Layer 2 of a small transformer language model trained on English Wikipedia (10 layers, counted from 0, width 64).
A neuron adds its activation times its output weights to the MLP's output. To switch it off is to set its activation to zero at one token and run the rest of the model.
A neuron's activation on a vector x is SiLU(gate . x) times (in . x), where the dot is the dot product.

Input weights of the MLP neurons that the questions are about. A number n stands for (n - 500) times 0.001.
n1 gate: 450 733 528 441 592 412 501 545 430 356 432 759 547 363 540 334 489 401 594 348 309 808 265 612 786 436 356 535 477 530 300 403 515 521 408 719 482 430 654 637 754 523 543 598 515 470 391 636 486 540 453 406 605 444 693 460 388 497 419 622 647 438 596 517
n22 gate: 706 567 778 664 723 329 530 605 443 482 723 341 387 444 538 559 542 575 271 509 620 262 597 607 725 683 514 775 589 233 514 369 595 426 346 474 393 499 745 464 655 673 447 615 581 408 284 442 371 431 631 615 454 579 556 463 529 640 363 189 426 619 513 496
n39 gate: 468 843 318 255 467 320 538 439 504 502 584 578 381 473 403 445 660 298 461 442 349 636 425 544 655 462 351 575 479 405 331 610 641 598 375 671 361 652 371 595 472 342 508 560 538 520 451 405 337 551 622 307 419 493 577 544 375 568 203 621 691 462 506 494
n49 gate: 644 346 668 510 689 636 526 309 520 347 396 472 652 366 459 657 454 708 329 578 328 365 357 382 318 450 537 469 618 560 672 539 465 219 478 642 367 505 18 569 263 473 660 507 735 427 624 133 354 731 732 563 503 477 481 488 388 561 627 512 432 627 375 380
n58 gate: 439 461 551 535 488 470 590 654 459 319 679 278 388 471 753 434 468 437 385 427 432 591 268 496 526 707 525 365 353 322 628 488 801 521 359 391 190 557 685 403 411 484 400 585 501 506 206 663 559 473 499 445 595 388 660 489 528 503 398 567 601 606 411 677
n62 gate: 445 473 448 497 503 388 160 686 240 517 575 626 581 810 462 596 335 609 287 404 765 530 492 464 444 436 636 553 402 536 278 455 595 298 505 571 559 628 679 372 596 308 526 775 492 452 398 705 612 661 588 199 442 616 404 382 476 623 541 171 329 675 450 573
n93 gate: 526 646 393 533 326 221 662 757 453 415 539 445 635 442 302 434 579 230 340 338 570 280 590 470 494 389 509 587 582 353 395 492 520 473 744 454 490 198 730 483 682 293 709 420 435 414 461 418 467 621 565 403 448 646 411 521 553 514 404 369 495 395 548 136
n111 gate: 549 409 616 559 322 402 533 364 603 622 527 510 551 624 534 379 559 728 422 474 562 467 439 548 397 533 446 377 579 634 550 610 702 463 490 476 528 228 358 381 520 658 357 490 621 289 486 385 384 662 601 719 493 325 606 420 574 714 456 675 248 435 579 256
n147 gate: 573 465 678 463 474 547 432 393 531 113 437 387 432 379 660 609 282 592 472 491 458 661 259 482 676 294 325 452 553 336 443 539 754 486 336 528 310 519 526 415 417 607 344 278 591 590 404 527 593 778 454 453 456 590 565 639 575 673 115 568 473 669 612 495
n153 gate: 436 403 717 466 453 424 502 620 499 412 272 482 260 722 346 544 674 394 597 530 791 515 530 614 399 397 678 403 388 433 383 508 517 403 514 540 462 529 570 591 607 637 687 418 610 301 353 726 360 412 424 355 350 529 309 485 326 586 801 268 265 703 444 573
n157 gate: 290 360 439 500 359 736 791 289 491 489 581 227 523 569 278 454 285 542 567 298 528 312 614 548 419 618 493 477 534 209 621 617 346 476 296 560 288 363 444 627 473 565 363 390 444 381 300 574 240 255 591 446 691 326 545 561 259 541 382 711 651 618 686 310
n161 gate: 754 689 366 359 367 612 470 412 312 463 533 556 489 191 590 451 903 306 657 436 244 268 548 425 571 412 599 350 603 542 645 453 438 489 411 362 420 534 371 627 621 425 531 541 356 800 411 394 465 474 303 620 599 414 501 673 259 535 490 777 614 474 489 382
n175 gate: 509 363 567 396 484 424 481 340 608 389 204 500 276 268 375 681 520 361 357 637 418 213 579 403 150 504 458 274 591 500 385 305 225 531 519 352 517 214 425 524 682 572 477 526 424 549 514 433 485 706 432 399 548 391 508 404 367 641 549 285 573 740 710 293
n184 gate: 575 681 453 477 548 630 293 393 604 530 650 449 479 261 477 242 696 316 467 362 540 458 681 347 373 513 243 605 390 445 491 621 549 385 447 546 418 579 411 214 636 478 461 354 308 320 251 351 269 523 313 380 374 341 454 570 418 499 582 400 650 605 564 530
n189 gate: 553 336 722 641 408 562 483 660 643 545 619 279 513 632 433 414 379 615 637 557 290 488 563 720 579 520 444 333 431 532 521 607 436 447 562 341 522 72 730 620 393 589 459 494 702 346 547 581 860 579 733 265 500 242 544 506 519 484 309 435 558 575 547 375
n190 gate: 715 201 540 471 559 371 552 302 485 562 607 206 353 296 439 568 369 742 476 678 495 659 418 361 518 559 420 598 549 414 731 543 640 458 387 377 497 683 388 513 415 413 633 489 274 330 623 562 579 147 222 321 530 553 657 675 465 580 365 467 339 426 389 491
n1 in: 655 520 437 515 485 399 406 781 562 551 494 454 360 611 299 602 432 686 597 490 579 583 553 775 455 470 593 606 475 665 458 605 564 574 383 637 454 485 709 558 309 667 310 445 396 643 296 476 645 662 782 625 386 600 260 752 505 461 318 416 574 340 442 499
n22 in: 650 471 760 700 698 288 576 595 618 573 544 363 370 548 432 570 611 554 399 673 800 364 424 529 670 646 654 708 632 315 524 375 753 398 318 307 266 271 540 621 543 682 503 642 427 395 397 465 451 537 478 564 434 422 621 397 543 606 595 464 596 549 452 465
n39 in: 672 544 538 479 350 489 314 494 373 585 474 530 668 450 492 426 499 490 321 310 612 317 491 122 382 474 576 652 555 595 465 495 626 639 685 306 386 413 532 281 495 502 731 722 603 419 538 502 693 483 548 381 642 379 386 175 438 352 334 430 563 269 276 591
n49 in: 13 572 434 578 514 630 506 437 556 209 613 575 564 377 649 390 500 163 752 523 488 426 785 360 619 186 578 584 475 438 610 342 370 614 581 472 262 553 511 381 600 569 543 450 718 642 620 659 673 460 617 472 493 184 545 330 699 581 581 646 458 270 358 538
n58 in: 435 692 614 529 317 404 519 515 510 550 631 505 385 306 588 330 652 478 306 562 405 488 315 428 521 660 576 437 389 370 684 566 598 308 390 332 354 523 571 365 340 568 495 574 646 564 412 684 422 729 627 537 359 266 539 490 474 624 482 555 531 226 424 641
n62 in: 420 505 587 580 434 727 873 378 541 480 443 586 655 220 484 527 633 389 570 655 497 375 613 405 574 581 527 489 483 293 638 574 427 622 711 466 438 527 433 552 489 678 566 484 409 461 728 478 470 369 372 627 661 324 316 453 424 291 655 725 615 495 494 550
n93 in: 553 385 365 532 464 496 643 558 654 648 368 698 563 360 404 479 345 463 380 337 483 521 458 506 472 496 543 466 603 511 655 235 555 355 430 624 667 373 569 396 440 384 916 522 779 695 460 464 514 428 763 610 406 602 341 452 505 523 786 549 672 594 359 353
n111 in: 397 419 585 572 447 614 441 403 502 505 476 587 628 640 553 606 539 683 640 720 359 422 408 626 151 490 488 436 524 680 550 658 453 472 647 481 486 288 512 290 477 499 339 373 758 355 572 450 578 278 616 458 467 413 649 518 691 465 399 406 405 398 518 456
n147 in: 343 457 586 809 228 495 617 349 483 317 601 539 462 494 434 657 325 655 423 663 489 226 364 443 531 490 253 315 527 458 476 541 463 584 328 242 389 292 120 394 379 609 289 517 274 391 685 397 540 703 574 631 488 182 512 506 652 728 526 496 436 553 574 470
n153 in: 590 355 742 336 612 456 606 227 651 397 484 473 266 733 414 505 488 491 507 402 611 534 457 492 435 519 402 558 456 584 496 471 514 573 578 594 336 379 340 613 545 593 646 628 606 210 354 365 612 591 583 649 515 385 464 443 312 598 617 603 585 461 426 556
n157 in: 293 338 553 541 577 687 743 444 544 213 490 307 352 340 610 518 512 616 697 414 429 517 627 459 491 368 350 480 442 244 720 602 421 578 543 397 357 545 257 476 453 204 627 295 514 572 451 518 312 474 239 396 618 560 873 560 412 491 583 616 477 492 637 401
n161 in: 605 465 647 512 539 752 300 430 569 587 636 497 367 705 594 468 462 326 685 612 316 523 601 480 364 337 676 322 307 465 588 318 294 607 438 423 463 592 480 549 544 472 489 544 541 443 455 447 510 767 162 599 773 562 504 571 261 556 495 552 444 621 419 483
n175 in: 549 608 478 420 562 442 304 501 737 359 469 477 523 195 423 546 570 608 615 681 403 249 492 450 437 579 631 516 494 363 308 623 320 259 469 237 128 611 400 364 618 791 538 559 525 815 525 426 435 375 536 382 280 583 516 552 356 599 700 240 472 543 599 483
n184 in: 539 567 459 464 527 503 99 435 588 517 510 541 395 380 542 373 946 327 323 411 592 504 566 299 408 541 345 479 435 457 271 607 585 263 482 536 439 445 661 395 575 435 151 439 355 305 460 232 429 493 407 461 558 329 457 643 400 579 541 574 682 760 724 699
n189 in: 448 289 728 542 401 597 579 617 704 569 748 272 512 644 457 356 434 691 663 650 356 640 564 599 569 496 425 412 376 520 533 652 566 451 529 262 584 183 600 557 414 656 398 526 585 392 476 432 771 377 758 300 484 297 631 541 433 382 378 367 464 506 587 486
n190 in: 409 523 633 616 700 672 301 425 443 310 397 607 422 793 532 501 585 418 363 651 611 521 617 620 443 583 380 475 333 570 412 696 329 542 601 446 499 402 583 591 563 724 451 421 576 694 240 563 506 511 634 500 524 350 509 340 476 509 612 511 543 315 216 574

Output weights of the MLP neurons that the questions are about. A number n stands for (n - 500) times 0.0017.
n1: 578 534 437 578 327 334 349 437 525 583 739 563 453 112 628 394 493 293 313 459 339 723 404 298 613 536 489 827 498 336 497 660 452 601 272 674 485 635 710 484 516 518 492 801 715 433 415 353 446 442 374 559 709 474 819 342 514 430 383 503 535 328 515 662
n22: 645 590 794 517 798 486 635 670 730 550 432 423 481 670 674 260 342 406 332 595 519 630 420 589 474 466 526 535 435 231 470 300 463 534 274 423 438 331 478 700 318 509 456 459 623 556 368 465 598 268 707 592 536 456 362 90 683 676 438 512 700 478 468 522
n39: 352 392 565 283 428 577 461 701 484 435 255 578 384 590 361 441 564 585 422 626 394 735 425 617 775 614 611 287 232 370 621 447 440 548 515 336 734 538 517 715 480 326 494 174 435 486 354 433 279 365 697 337 399 573 479 295 581 446 691 567 599 781 488 454
n49: 185 568 599 583 740 471 570 529 712 478 505 496 528 731 215 653 177 354 461 430 278 497 470 522 277 243 586 504 564 468 632 349 299 533 410 480 423 333 619 223 602 586 447 705 726 426 516 396 563 916 367 717 569 325 459 985 360 414 493 432 413 433 704 343
n58: 583 852 457 483 578 481 662 280 600 568 515 520 312 404 295 398 739 644 222 568 495 276 451 473 328 613 534 341 526 370 660 668 470 409 598 448 470 352 542 450 332 333 428 494 457 350 498 626 306 649 713 397 247 319 497 241 373 805 453 257 491 497 500 543
n62: 367 244 545 532 539 565 558 269 501 445 223 411 732 143 429 343 536 441 712 542 339 460 675 450 361 311 217 475 715 865 615 613 325 454 455 472 474 477 374 439 578 655 660 618 822 364 505 319 485 501 299 704 473 476 624 761 478 256 462 715 325 691 387 464
n93: 710 350 663 433 556 512 326 404 748 577 614 365 740 461 437 385 660 419 391 419 346 459 147 146 188 556 464 403 474 849 437 408 575 676 426 594 598 469 642 403 319 484 477 717 317 427 552 508 472 339 466 484 507 530 430 379 455 591 454 547 279 573 573 827
n111: 708 467 464 128 550 614 237 355 593 465 451 479 431 301 440 620 493 514 362 362 547 584 605 362 470 362 650 412 447 351 573 391 355 433 755 805 477 475 510 230 487 515 343 370 706 196 600 699 467 499 698 555 492 366 472 458 683 451 589 686 424 435 757 619
n147: 285 439 576 604 560 630 525 448 567 608 293 743 599 442 582 581 517 586 177 422 230 334 433 543 659 276 744 453 503 412 448 310 348 480 476 402 558 352 434 388 479 246 418 399 369 394 665 263 228 615 627 659 304 522 443 470 559 656 511 173 387 542 689 324
n153: 540 356 819 334 677 325 435 511 488 330 586 723 463 575 300 512 772 553 198 447 636 431 392 507 225 290 362 621 579 562 210 316 433 487 451 550 381 573 456 377 371 685 577 432 618 310 374 402 512 467 380 532 566 630 472 537 238 518 634 465 681 511 579 456
n157: 542 342 648 600 187 474 316 571 471 582 418 697 674 315 518 426 533 575 885 223 385 585 393 627 730 834 674 608 360 396 92 322 733 616 287 539 430 603 622 441 453 419 591 417 460 528 506 583 651 421 414 347 411 341 496 523 621 310 572 312 743 738 401 537
n161: 600 536 611 481 288 582 527 590 194 417 405 375 832 616 397 600 474 400 319 523 315 459 478 346 494 651 456 216 762 483 710 137 453 582 565 473 459 606 278 501 601 241 644 375 581 620 422 676 463 394 702 671 725 441 543 360 425 465 401 775 585 590 311 332
n175: 572 457 575 232 492 320 380 369 760 209 515 616 339 413 609 533 493 654 341 504 342 304 502 348 453 390 436 497 341 247 103 423 137 437 436 243 202 339 378 543 718 476 417 582 485 653 537 382 357 244 668 513 308 623 482 236 445 678 536 455 377 699 526 447
n184: 544 574 623 572 377 683 340 510 705 510 611 373 373 422 424 333 609 622 199 713 338 685 746 573 343 345 386 536 477 266 444 267 334 375 544 255 384 519 478 621 427 176 247 490 314 320 391 528 415 300 592 576 624 361 584 429 493 515 482 679 478 692 511 635
n189: 679 288 614 457 444 640 666 422 567 453 634 415 550 519 409 272 567 603 510 548 488 270 428 852 474 192 301 398 397 442 536 568 333 177 390 451 496 477 618 719 547 335 417 461 478 342 496 631 625 445 753 435 348 226 516 138 501 377 480 345 506 670 503 345
n190: 354 617 588 611 741 461 181 323 418 294 370 402 423 460 334 817 577 362 586 595 455 384 595 483 614 231 417 510 589 496 383 528 587 799 537 542 476 585 505 455 639 550 617 833 367 641 400 185 554 470 535 716 591 541 563 710 496 602 491 514 398 631 420 491

Each question names a token from some text and the token that comes next. It shows the vector x that enters the MLP there. A number n stands for (n - 500) times 0.004.

Then comes g, the gradient of the next token's log-probability with respect to the MLP's output, scaled to length 1. A neuron's effect is roughly proportional to its activation times (output weights . g). A number n stands for (n - 500) times 0.001.

"ur", then "ity"
x: 650 388 363 335 303 629 468 447 674 478 711 487 530 413 289 527 370 645 518 523 506 489 584 486 580 565 637 343 398 471 735 331 402 419 695 390 523 735 583 622 497 353 386 580 375 391 317 522 261 550 552 567 496 449 207 385 599 530 636 714 432 485 652 326
g: 475 507 505 454 619 491 569 476 549 469 193 558 449 576 450 551 412 477 513 432 357 625 347 329 603 478 397 715 428 421 330 661 409 440 624 673 612 642 451 288 434 687 469 623 598 502 529 418 440 545 379 619 418 542 595 461 468 581 298 738 687 561 239 109
Which neuron, switched off, raises the next token's probability most? n190

",", then " c"
x: 651 713 449 414 483 636 321 611 588 364 659 786 450 634 582 370 572 666 242 440 575 437 316 677 483 367 498 434 314 420 337 510 512 428 339 362 605 538 415 491 495 389 409 277 397 524 508 535 441 488 660 470 522 529 468 295 786 549 527 413 756 348 547 386
g: 452 431 617 740 752 437 529 721 518 500 324 383 318 436 549 531 477 573 468 638 305 493 638 519 319 289 475 414 489 384 601 476 719 689 458 404 600 714 380 493 458 351 409 197 536 477 565 449 483 583 536 511 335 619 382 499 646 299 657 685 390 457 630 388
Which neuron, switched off, raises the next token's probability most? n62

" a", then "fter"
x: 707 565 631 450 627 575 583 662 700 585 528 604 609 621 663 391 402 470 368 485 449 416 548 507 544 434 544 516 355 360 427 279 553 577 329 285 557 543 537 828 310 349 324 447 439 355 566 423 564 569 391 398 456 623 569 263 465 518 471 454 555 419 632 506
g: 452 806 364 507 647 566 526 577 340 373 632 457 410 480 381 693 555 453 602 560 386 518 404 511 294 310 639 703 585 496 556 502 428 471 464 504 464 432 523 536 514 549 375 579 601 646 670 257 406 361 173 169 541 656 671 604 411 568 527 446 337 643 570 554
Which neuron, switched off, raises the next token's probability most? n22

"on", then "el"
x: 647 402 461 471 511 562 413 514 540 395 613 607 452 552 343 554 490 532 395 454 409 598 663 746 369 564 395 341 494 354 536 469 315 677 706 644 482 572 578 442 492 376 261 359 538 636 549 644 384 270 412 512 482 155 408 340 743 527 579 714 551 379 467 501
g: 605 619 370 484 536 620 590 192 453 389 565 469 463 501 568 416 320 429 534 578 681 590 488 577 850 563 408 514 540 612 433 495 349 470 492 644 352 272 555 453 303 492 631 603 368 687 439 665 634 241 446 431 575 469 266 554 578 533 592 445 344 552 437 786
Switching off which neuron hurts the next token most? n49

"ere", then "le"
x: 529 233 611 591 379 401 539 469 573 414 637 467 635 618 394 530 492 605 404 332 576 651 619 586 593 489 412 550 614 342 565 496 333 561 671 545 507 526 332 548 393 407 163 559 666 456 349 635 502 444 475 523 639 370 428 223 482 460 685 454 312 432 437 573
g: 381 360 677 476 539 703 591 660 303 563 423 594 524 621 574 404 419 368 362 283 494 428 500 394 300 476 399 475 509 497 612 242 515 422 567 298 420 639 243 605 490 374 568 593 669 477 604 686 518 504 455 492 559 494 185 452 292 454 315 733 615 514 510 358
Switching off which neuron hurts the next token most? n153

"ly", then "wo"
x: 632 555 537 366 456 654 538 593 532 476 530 709 693 542 557 476 645 646 548 630 440 445 391 623 509 408 654 506 600 331 405 374 472 764 476 464 466 664 359 631 370 454 250 609 440 469 496 622 378 660 791 675 347 468 318 502 503 624 675 550 526 421 749 523
g: 495 546 463 385 602 454 179 546 473 244 517 399 430 467 695 647 361 640 476 748 464 408 346 292 554 534 478 522 578 673 468 667 501 428 316 318 458 485 719 481 409 651 333 637 531 606 479 495 499 716 539 293 342 613 617 520 456 745 708 552 565 494 548 431
Switching off which neuron hurts the next token most? n190

".", then "\""
x: 568 384 377 281 358 547 356 433 680 472 535 769 394 577 504 293 435 596 415 418 512 604 484 613 678 490 717 584 277 379 340 367 444 388 367 558 697 504 464 566 467 382 297 467 375 553 386 692 413 504 534 444 586 412 540 390 635 292 452 239 674 377 498 632
g: 555 563 440 277 650 306 545 689 468 635 453 498 477 365 503 647 318 378 329 625 491 467 415 654 480 696 573 379 589 607 404 434 519 476 475 233 328 619 546 513 452 545 584 296 185 620 541 632 523 153 523 371 521 582 427 480 638 631 625 389 431 548 690 517
Switching off which neuron hurts the next token most? n62

"on", then "y"
x: 711 421 386 380 427 593 448 537 565 455 671 564 479 544 262 474 459 670 409 460 511 613 586 785 299 594 423 360 536 362 535 460 515 658 661 614 492 550 573 517 518 372 222 301 448 580 564 663 394 194 455 448 420 290 346 350 718 452 573 635 538 377 495 534
g: 386 428 353 333 452 618 461 695 324 486 358 435 414 360 500 432 474 403 554 510 432 590 438 564 548 573 659 653 271 512 459 443 469 373 251 450 412 326 784 272 422 520 459 772 527 542 719 452 422 212 648 465 457 482 490 505 766 542 651 514 418 688 536 542
Which two neurons, each switched off alone, lower its probability most, in order? n175, n22

"al", then "in"
x: 531 491 459 524 718 515 532 437 570 734 282 628 507 440 353 585 569 724 320 426 490 434 592 404 562 426 670 434 434 346 586 486 484 559 658 381 677 756 410 775 571 432 324 668 448 217 403 510 274 317 633 378 408 440 561 309 460 574 450 657 601 441 480 373
g: 326 582 553 545 481 853 358 399 413 643 454 637 433 408 524 479 516 707 615 541 726 532 455 860 419 495 559 357 500 679 533 439 445 468 380 517 569 531 191 490 358 456 477 312 480 332 338 559 602 601 594 538 364 586 686 454 621 289 439 377 380 502 478 583
Switching off which neuron hurts the next token most? n49

" P", then "ok"
x: 655 619 545 492 483 587 651 498 508 342 598 527 426 420 510 620 597 774 439 569 649 606 670 698 462 592 406 496 361 497 523 365 509 343 494 431 453 640 581 782 371 348 362 478 629 534 523 493 582 568 594 482 509 286 558 182 574 328 569 388 625 543 629 624
g: 523 589 566 490 694 386 555 367 452 623 652 589 581 509 582 230 552 767 412 247 345 484 517 561 628 616 602 317 498 398 303 579 641 414 450 511 477 550 348 343 323 504 551 531 263 583 200 262 375 377 661 672 276 558 432 497 510 489 527 458 535 526 564 480
Which two neurons, each switched off alone, lower its probability most, in order? n22, n58

"s", then " the"
x: 519 567 452 216 499 400 595 621 447 470 611 702 564 629 329 569 537 373 371 466 587 569 599 350 504 395 610 338 265 314 595 388 540 730 547 594 485 611 323 527 410 322 392 452 511 461 499 525 597 442 501 639 433 533 517 348 528 95 399 415 556 307 654 449
g: 597 419 561 313 439 448 131 365 457 478 531 703 637 536 352 404 116 709 424 511 356 319 431 438 602 615 560 521 426 534 478 715 650 645 457 502 462 292 429 628 394 590 495 474 262 520 465 436 699 388 685 536 448 624 446 410 568 607 489 475 399 562 426 551
Which two neurons, each switched off alone, lower its probability most, in order? n175, n39

" of", then " sh"
x: 564 401 347 454 451 664 323 493 670 596 513 587 554 595 462 270 510 584 480 448 511 740 543 521 643 345 397 405 247 358 269 548 482 514 652 448 507 497 347 749 291 338 339 303 400 512 372 473 432 557 637 552 492 386 520 251 449 666 418 522 598 304 558 479
g: 443 449 793 583 670 337 575 576 401 498 372 371 469 466 503 525 342 560 368 506 392 370 479 578 324 448 570 462 656 325 411 287 654 589 209 306 470 637 403 478 253 470 297 494 474 449 390 477 500 332 635 530 437 616 462 530 498 473 763 540 468 782 669 594
Which two neurons, each switched off alone, lower its probability most, in order? n22, n184

"is", then "cl"
x: 721 372 488 469 424 480 411 518 469 445 287 411 641 411 658 325 542 641 314 420 388 625 594 506 624 483 631 413 560 392 417 324 539 683 473 573 487 701 437 640 640 382 191 619 330 546 556 523 470 568 502 515 249 631 414 253 654 361 503 462 606 333 518 498
g: 505 388 395 410 363 487 658 576 406 415 282 528 764 351 580 476 532 631 563 575 461 511 552 402 541 672 402 353 555 408 318 332 485 332 338 565 433 313 679 437 524 403 302 305 399 475 316 835 545 564 517 694 573 301 488 545 609 591 320 538 341 570 534 653
Which neuron, switched off, raises the next token's probability most? n153

"est", then " I"
x: 572 694 391 580 276 546 447 547 506 593 616 323 458 452 395 327 394 532 579 362 675 355 544 561 574 397 670 572 662 450 530 406 332 644 519 510 675 649 385 710 649 274 364 381 356 578 504 512 518 453 721 675 410 324 450 273 554 465 578 643 653 403 668 492
g: 537 484 675 763 567 748 432 507 473 268 729 599 701 563 600 496 713 608 474 547 629 424 479 442 792 436 402 616 399 419 387 499 582 547 379 440 356 466 388 552 347 299 423 412 348 422 313 525 558 467 427 375 697 568 517 543 506 632 575 285 308 303 498 421
Switching off which neuron hurts the next token most? n49

",", then " a"
x: 683 734 483 381 592 618 349 552 591 390 690 794 423 608 605 346 599 661 229 424 559 356 328 669 512 359 520 482 367 438 342 515 495 405 336 385 606 553 465 502 484 389 400 257 419 561 511 532 430 515 664 467 507 533 470 308 801 582 510 444 759 337 568 397
g: 545 259 263 517 554 458 416 660 517 482 450 532 465 556 420 568 472 569 505 540 644 735 556 466 635 572 576 363 375 359 325 498 349 708 680 470 459 452 468 476 556 589 512 322 552 480 742 579 657 487 555 749 370 267 397 442 458 389 419 259 291 342 779 401
Which neuron, switched off, raises the next token's probability most? n184

"od", then "e"
x: 651 604 500 469 501 588 503 656 588 624 456 279 449 585 280 401 292 747 511 431 560 560 555 397 608 532 566 359 571 437 637 560 447 695 487 645 482 876 340 554 670 431 280 229 666 439 439 626 486 465 554 522 568 299 542 350 334 417 231 597 672 373 664 418
g: 673 476 482 432 479 426 563 672 257 619 448 424 598 497 556 402 610 447 330 319 189 670 308 570 602 593 680 608 490 571 456 498 664 468 502 608 628 383 549 417 624 588 144 395 416 459 378 446 475 411 426 383 241 354 354 505 299 548 374 622 373 618 486 522
Which two neurons, each switched off alone, lower its probability most, in order? n157, n93

"k", then "s"
x: 497 720 574 492 468 657 596 590 518 542 587 775 476 517 472 617 543 510 564 471 722 464 555 690 581 364 718 167 374 343 375 426 551 711 565 490 563 628 237 431 357 376 350 409 478 683 600 494 395 338 413 576 460 530 428 274 536 328 396 354 424 476 501 587
g: 496 519 428 669 202 631 433 391 543 329 501 564 616 515 374 396 377 608 514 455 437 572 472 492 422 407 484 480 614 600 248 447 521 740 551 763 569 648 768 458 525 413 489 411 312 414 462 443 511 437 369 436 445 349 562 507 466 684 234 639 480 857 641 453
Which neuron, switched off, raises the next token's probability most? n22

"ild", then "h"
x: 692 673 545 499 284 655 394 634 534 405 367 603 460 481 421 343 618 689 580 368 555 402 341 632 501 333 685 318 443 480 731 481 565 511 474 319 458 579 230 679 515 348 327 497 572 532 340 649 321 681 449 694 514 238 488 386 434 503 705 415 456 455 505 391
g: 357 519 648 574 455 574 481 132 303 526 260 687 576 369 599 328 369 411 487 539 586 365 703 401 451 448 603 570 576 378 405 433 638 553 552 449 594 556 450 582 714 305 450 512 498 508 242 405 569 555 418 588 402 521 577 576 767 513 261 473 561 458 244 483
Switching off which neuron hurts the next token most? n161

" R", then "it"
x: 588 543 615 584 574 504 678 509 469 457 508 648 495 479 608 512 706 638 394 466 639 510 613 499 455 447 431 462 521 362 663 531 459 248 430 465 520 524 658 637 413 425 340 463 474 417 411 525 611 398 498 607 381 438 551 125 428 528 386 363 635 307 606 700
g: 404 731 783 268 490 517 355 318 687 807 638 636 536 556 592 431 512 703 512 486 619 343 407 563 303 556 405 566 446 794 399 543 557 515 519 376 659 644 383 501 343 572 466 562 388 520 474 453 680 548 687 606 414 577 513 420 600 416 548 398 518 698 424 405
Which two neurons, each switched off alone, lower its probability most, in order? n22, n58

"al", then "ly"
x: 355 620 381 595 655 515 499 563 604 651 240 681 559 453 399 393 451 716 431 434 437 628 521 504 479 368 610 408 468 348 519 462 492 600 692 468 647 767 379 749 510 386 271 670 550 230 439 506 328 266 616 322 463 445 532 347 507 600 331 590 669 373 481 531
g: 555 429 510 501 569 523 503 846 556 467 586 622 505 314 511 373 309 641 433 349 596 306 251 660 365 447 555 533 493 638 740 731 422 603 556 615 383 575 448 563 430 594 741 659 429 263 505 488 498 686 385 507 455 325 617 485 418 532 437 528 600 769 453 581
Which neuron, switched off, raises the next token's probability most? n175

"and", then "m"
x: 742 739 551 531 231 663 567 419 505 396 432 553 576 400 233 612 306 520 758 419 680 297 577 603 607 535 698 326 510 374 536 446 483 670 478 525 626 726 494 529 463 366 396 427 643 461 614 611 465 321 380 539 432 168 462 344 537 456 838 568 584 512 541 577
g: 535 365 656 518 422 486 511 650 666 663 512 638 649 537 390 639 356 540 501 472 237 389 595 686 643 503 598 572 299 486 549 542 832 639 538 562 394 654 338 787 434 585 507 578 571 774 481 365 361 509 473 591 311 529 683 406 492 386 394 429 483 513 617 343
Which neuron, switched off, raises the next token's probability most? n147

" res", then "p"
x: 335 298 802 454 565 402 516 501 639 479 724 629 570 616 352 611 355 561 350 437 555 489 548 485 530 486 465 407 568 338 694 544 561 589 547 512 526 534 480 786 319 406 300 452 438 127 384 621 641 598 572 374 464 308 555 385 704 442 533 198 676 491 669 418
g: 341 394 581 355 563 730 616 724 407 493 250 472 689 366 544 425 391 395 303 405 505 231 553 691 594 586 410 407 624 464 346 423 441 546 430 369 593 574 555 524 390 398 543 599 355 451 431 587 447 600 834 382 501 659 420 666 328 614 449 408 446 278 491 514
Which two neurons, each switched off alone, lower its probability most, in order? n189, n147

"ra", then "il"
x: 505 115 554 435 534 577 501 633 580 626 716 780 608 411 462 385 411 558 379 377 456 310 612 496 690 440 668 501 369 493 620 338 530 341 711 456 426 636 362 711 367 384 313 298 328 501 446 444 501 479 627 479 397 251 331 382 322 242 665 640 337 383 520 416
g: 586 433 751 746 507 432 536 529 495 530 399 443 328 670 658 525 697 317 499 346 731 576 591 575 461 498 454 635 672 313 448 606 655 492 584 425 585 648 492 706 488 487 488 617 427 634 760 597 652 493 532 582 367 327 383 426 628 359 639 643 475 205 438 447
Which neuron, switched off, raises the next token's probability most? n49

" st", then "ill"
x: 433 473 391 615 494 685 514 601 570 389 729 529 347 509 465 529 745 565 528 453 549 323 483 583 559 521 735 368 452 452 723 355 559 416 572 342 587 485 500 642 587 288 379 314 481 498 495 530 535 676 604 476 329 470 477 197 548 654 613 302 630 562 670 525
g: 424 567 616 252 540 449 366 674 610 654 558 609 500 505 435 396 766 762 651 562 790 439 341 522 476 542 670 481 518 544 458 521 526 506 574 337 453 576 568 735 433 677 517 436 445 605 509 463 595 598 336 368 364 622 461 548 492 200 414 494 443 745 297 350
Switching off which neuron hurts the next token most? n39

" st", then "or"
x: 395 365 358 638 484 664 502 639 569 363 743 481 346 534 440 565 734 681 547 464 574 404 500 617 540 513 709 373 513 478 684 358 552 429 557 356 601 472 493 602 561 278 359 309 489 454 479 515 540 668 616 503 307 460 461 230 595 624 502 233 629 554 677 535
g: 402 495 363 281 487 497 533 583 550 785 425 473 325 673 817 647 594 458 399 638 573 439 345 611 484 404 464 485 392 544 433 549 514 639 326 328 496 566 351 751 601 634 639 534 431 773 527 482 496 567 484 402 318 538 600 380 592 328 666 512 469 736 321 517
Switching off which neuron hurts the next token most? n39

" as", then " n"
x: 622 293 454 559 464 627 549 571 572 358 512 682 502 562 591 299 633 533 416 427 516 703 453 474 755 415 584 232 439 393 373 415 348 546 458 347 456 553 535 856 414 284 491 513 486 349 426 459 599 488 485 438 665 499 323 229 587 474 523 426 444 358 619 295
g: 314 615 424 645 609 606 563 836 600 576 405 450 476 450 528 620 546 712 589 505 659 466 509 536 412 311 448 485 458 633 555 435 554 560 334 425 485 735 286 416 623 324 508 381 739 500 528 456 389 569 454 607 222 427 265 463 662 539 579 615 539 790 600 445
Switching off which neuron hurts the next token most? n1

",", then " that"
x: 665 684 502 408 537 588 330 649 559 417 686 850 441 622 595 324 550 700 286 432 512 414 308 700 580 347 556 498 300 415 322 519 464 397 319 409 569 555 525 518 519 416 402 285 396 512 508 517 450 483 633 465 542 549 481 308 779 549 439 388 734 361 572 384
g: 421 529 197 302 411 609 437 417 488 540 502 591 543 472 446 647 436 569 407 655 455 433 260 293 465 600 449 411 430 267 515 690 406 636 834 552 255 666 584 275 559 518 354 304 606 465 624 606 507 585 343 520 583 428 327 535 553 393 408 342 427 442 537 426
Switching off which neuron hurts the next token most? n62

" in", then "."
x: 778 264 481 356 521 726 490 508 640 535 473 511 698 480 627 418 526 596 550 444 445 639 497 581 558 314 518 347 342 458 384 480 418 471 487 332 579 338 541 696 429 382 381 276 382 344 435 594 619 569 677 427 628 284 520 241 509 539 364 423 584 356 634 398
g: 453 424 572 600 472 410 859 549 634 446 424 659 438 573 514 552 580 514 308 590 356 413 345 432 403 510 606 809 604 459 570 562 636 292 648 497 351 561 495 498 545 507 321 506 451 508 432 696 480 554 563 321 549 391 610 368 533 127 411 416 598 797 526 490
Switching off which neuron hurts the next token most? n189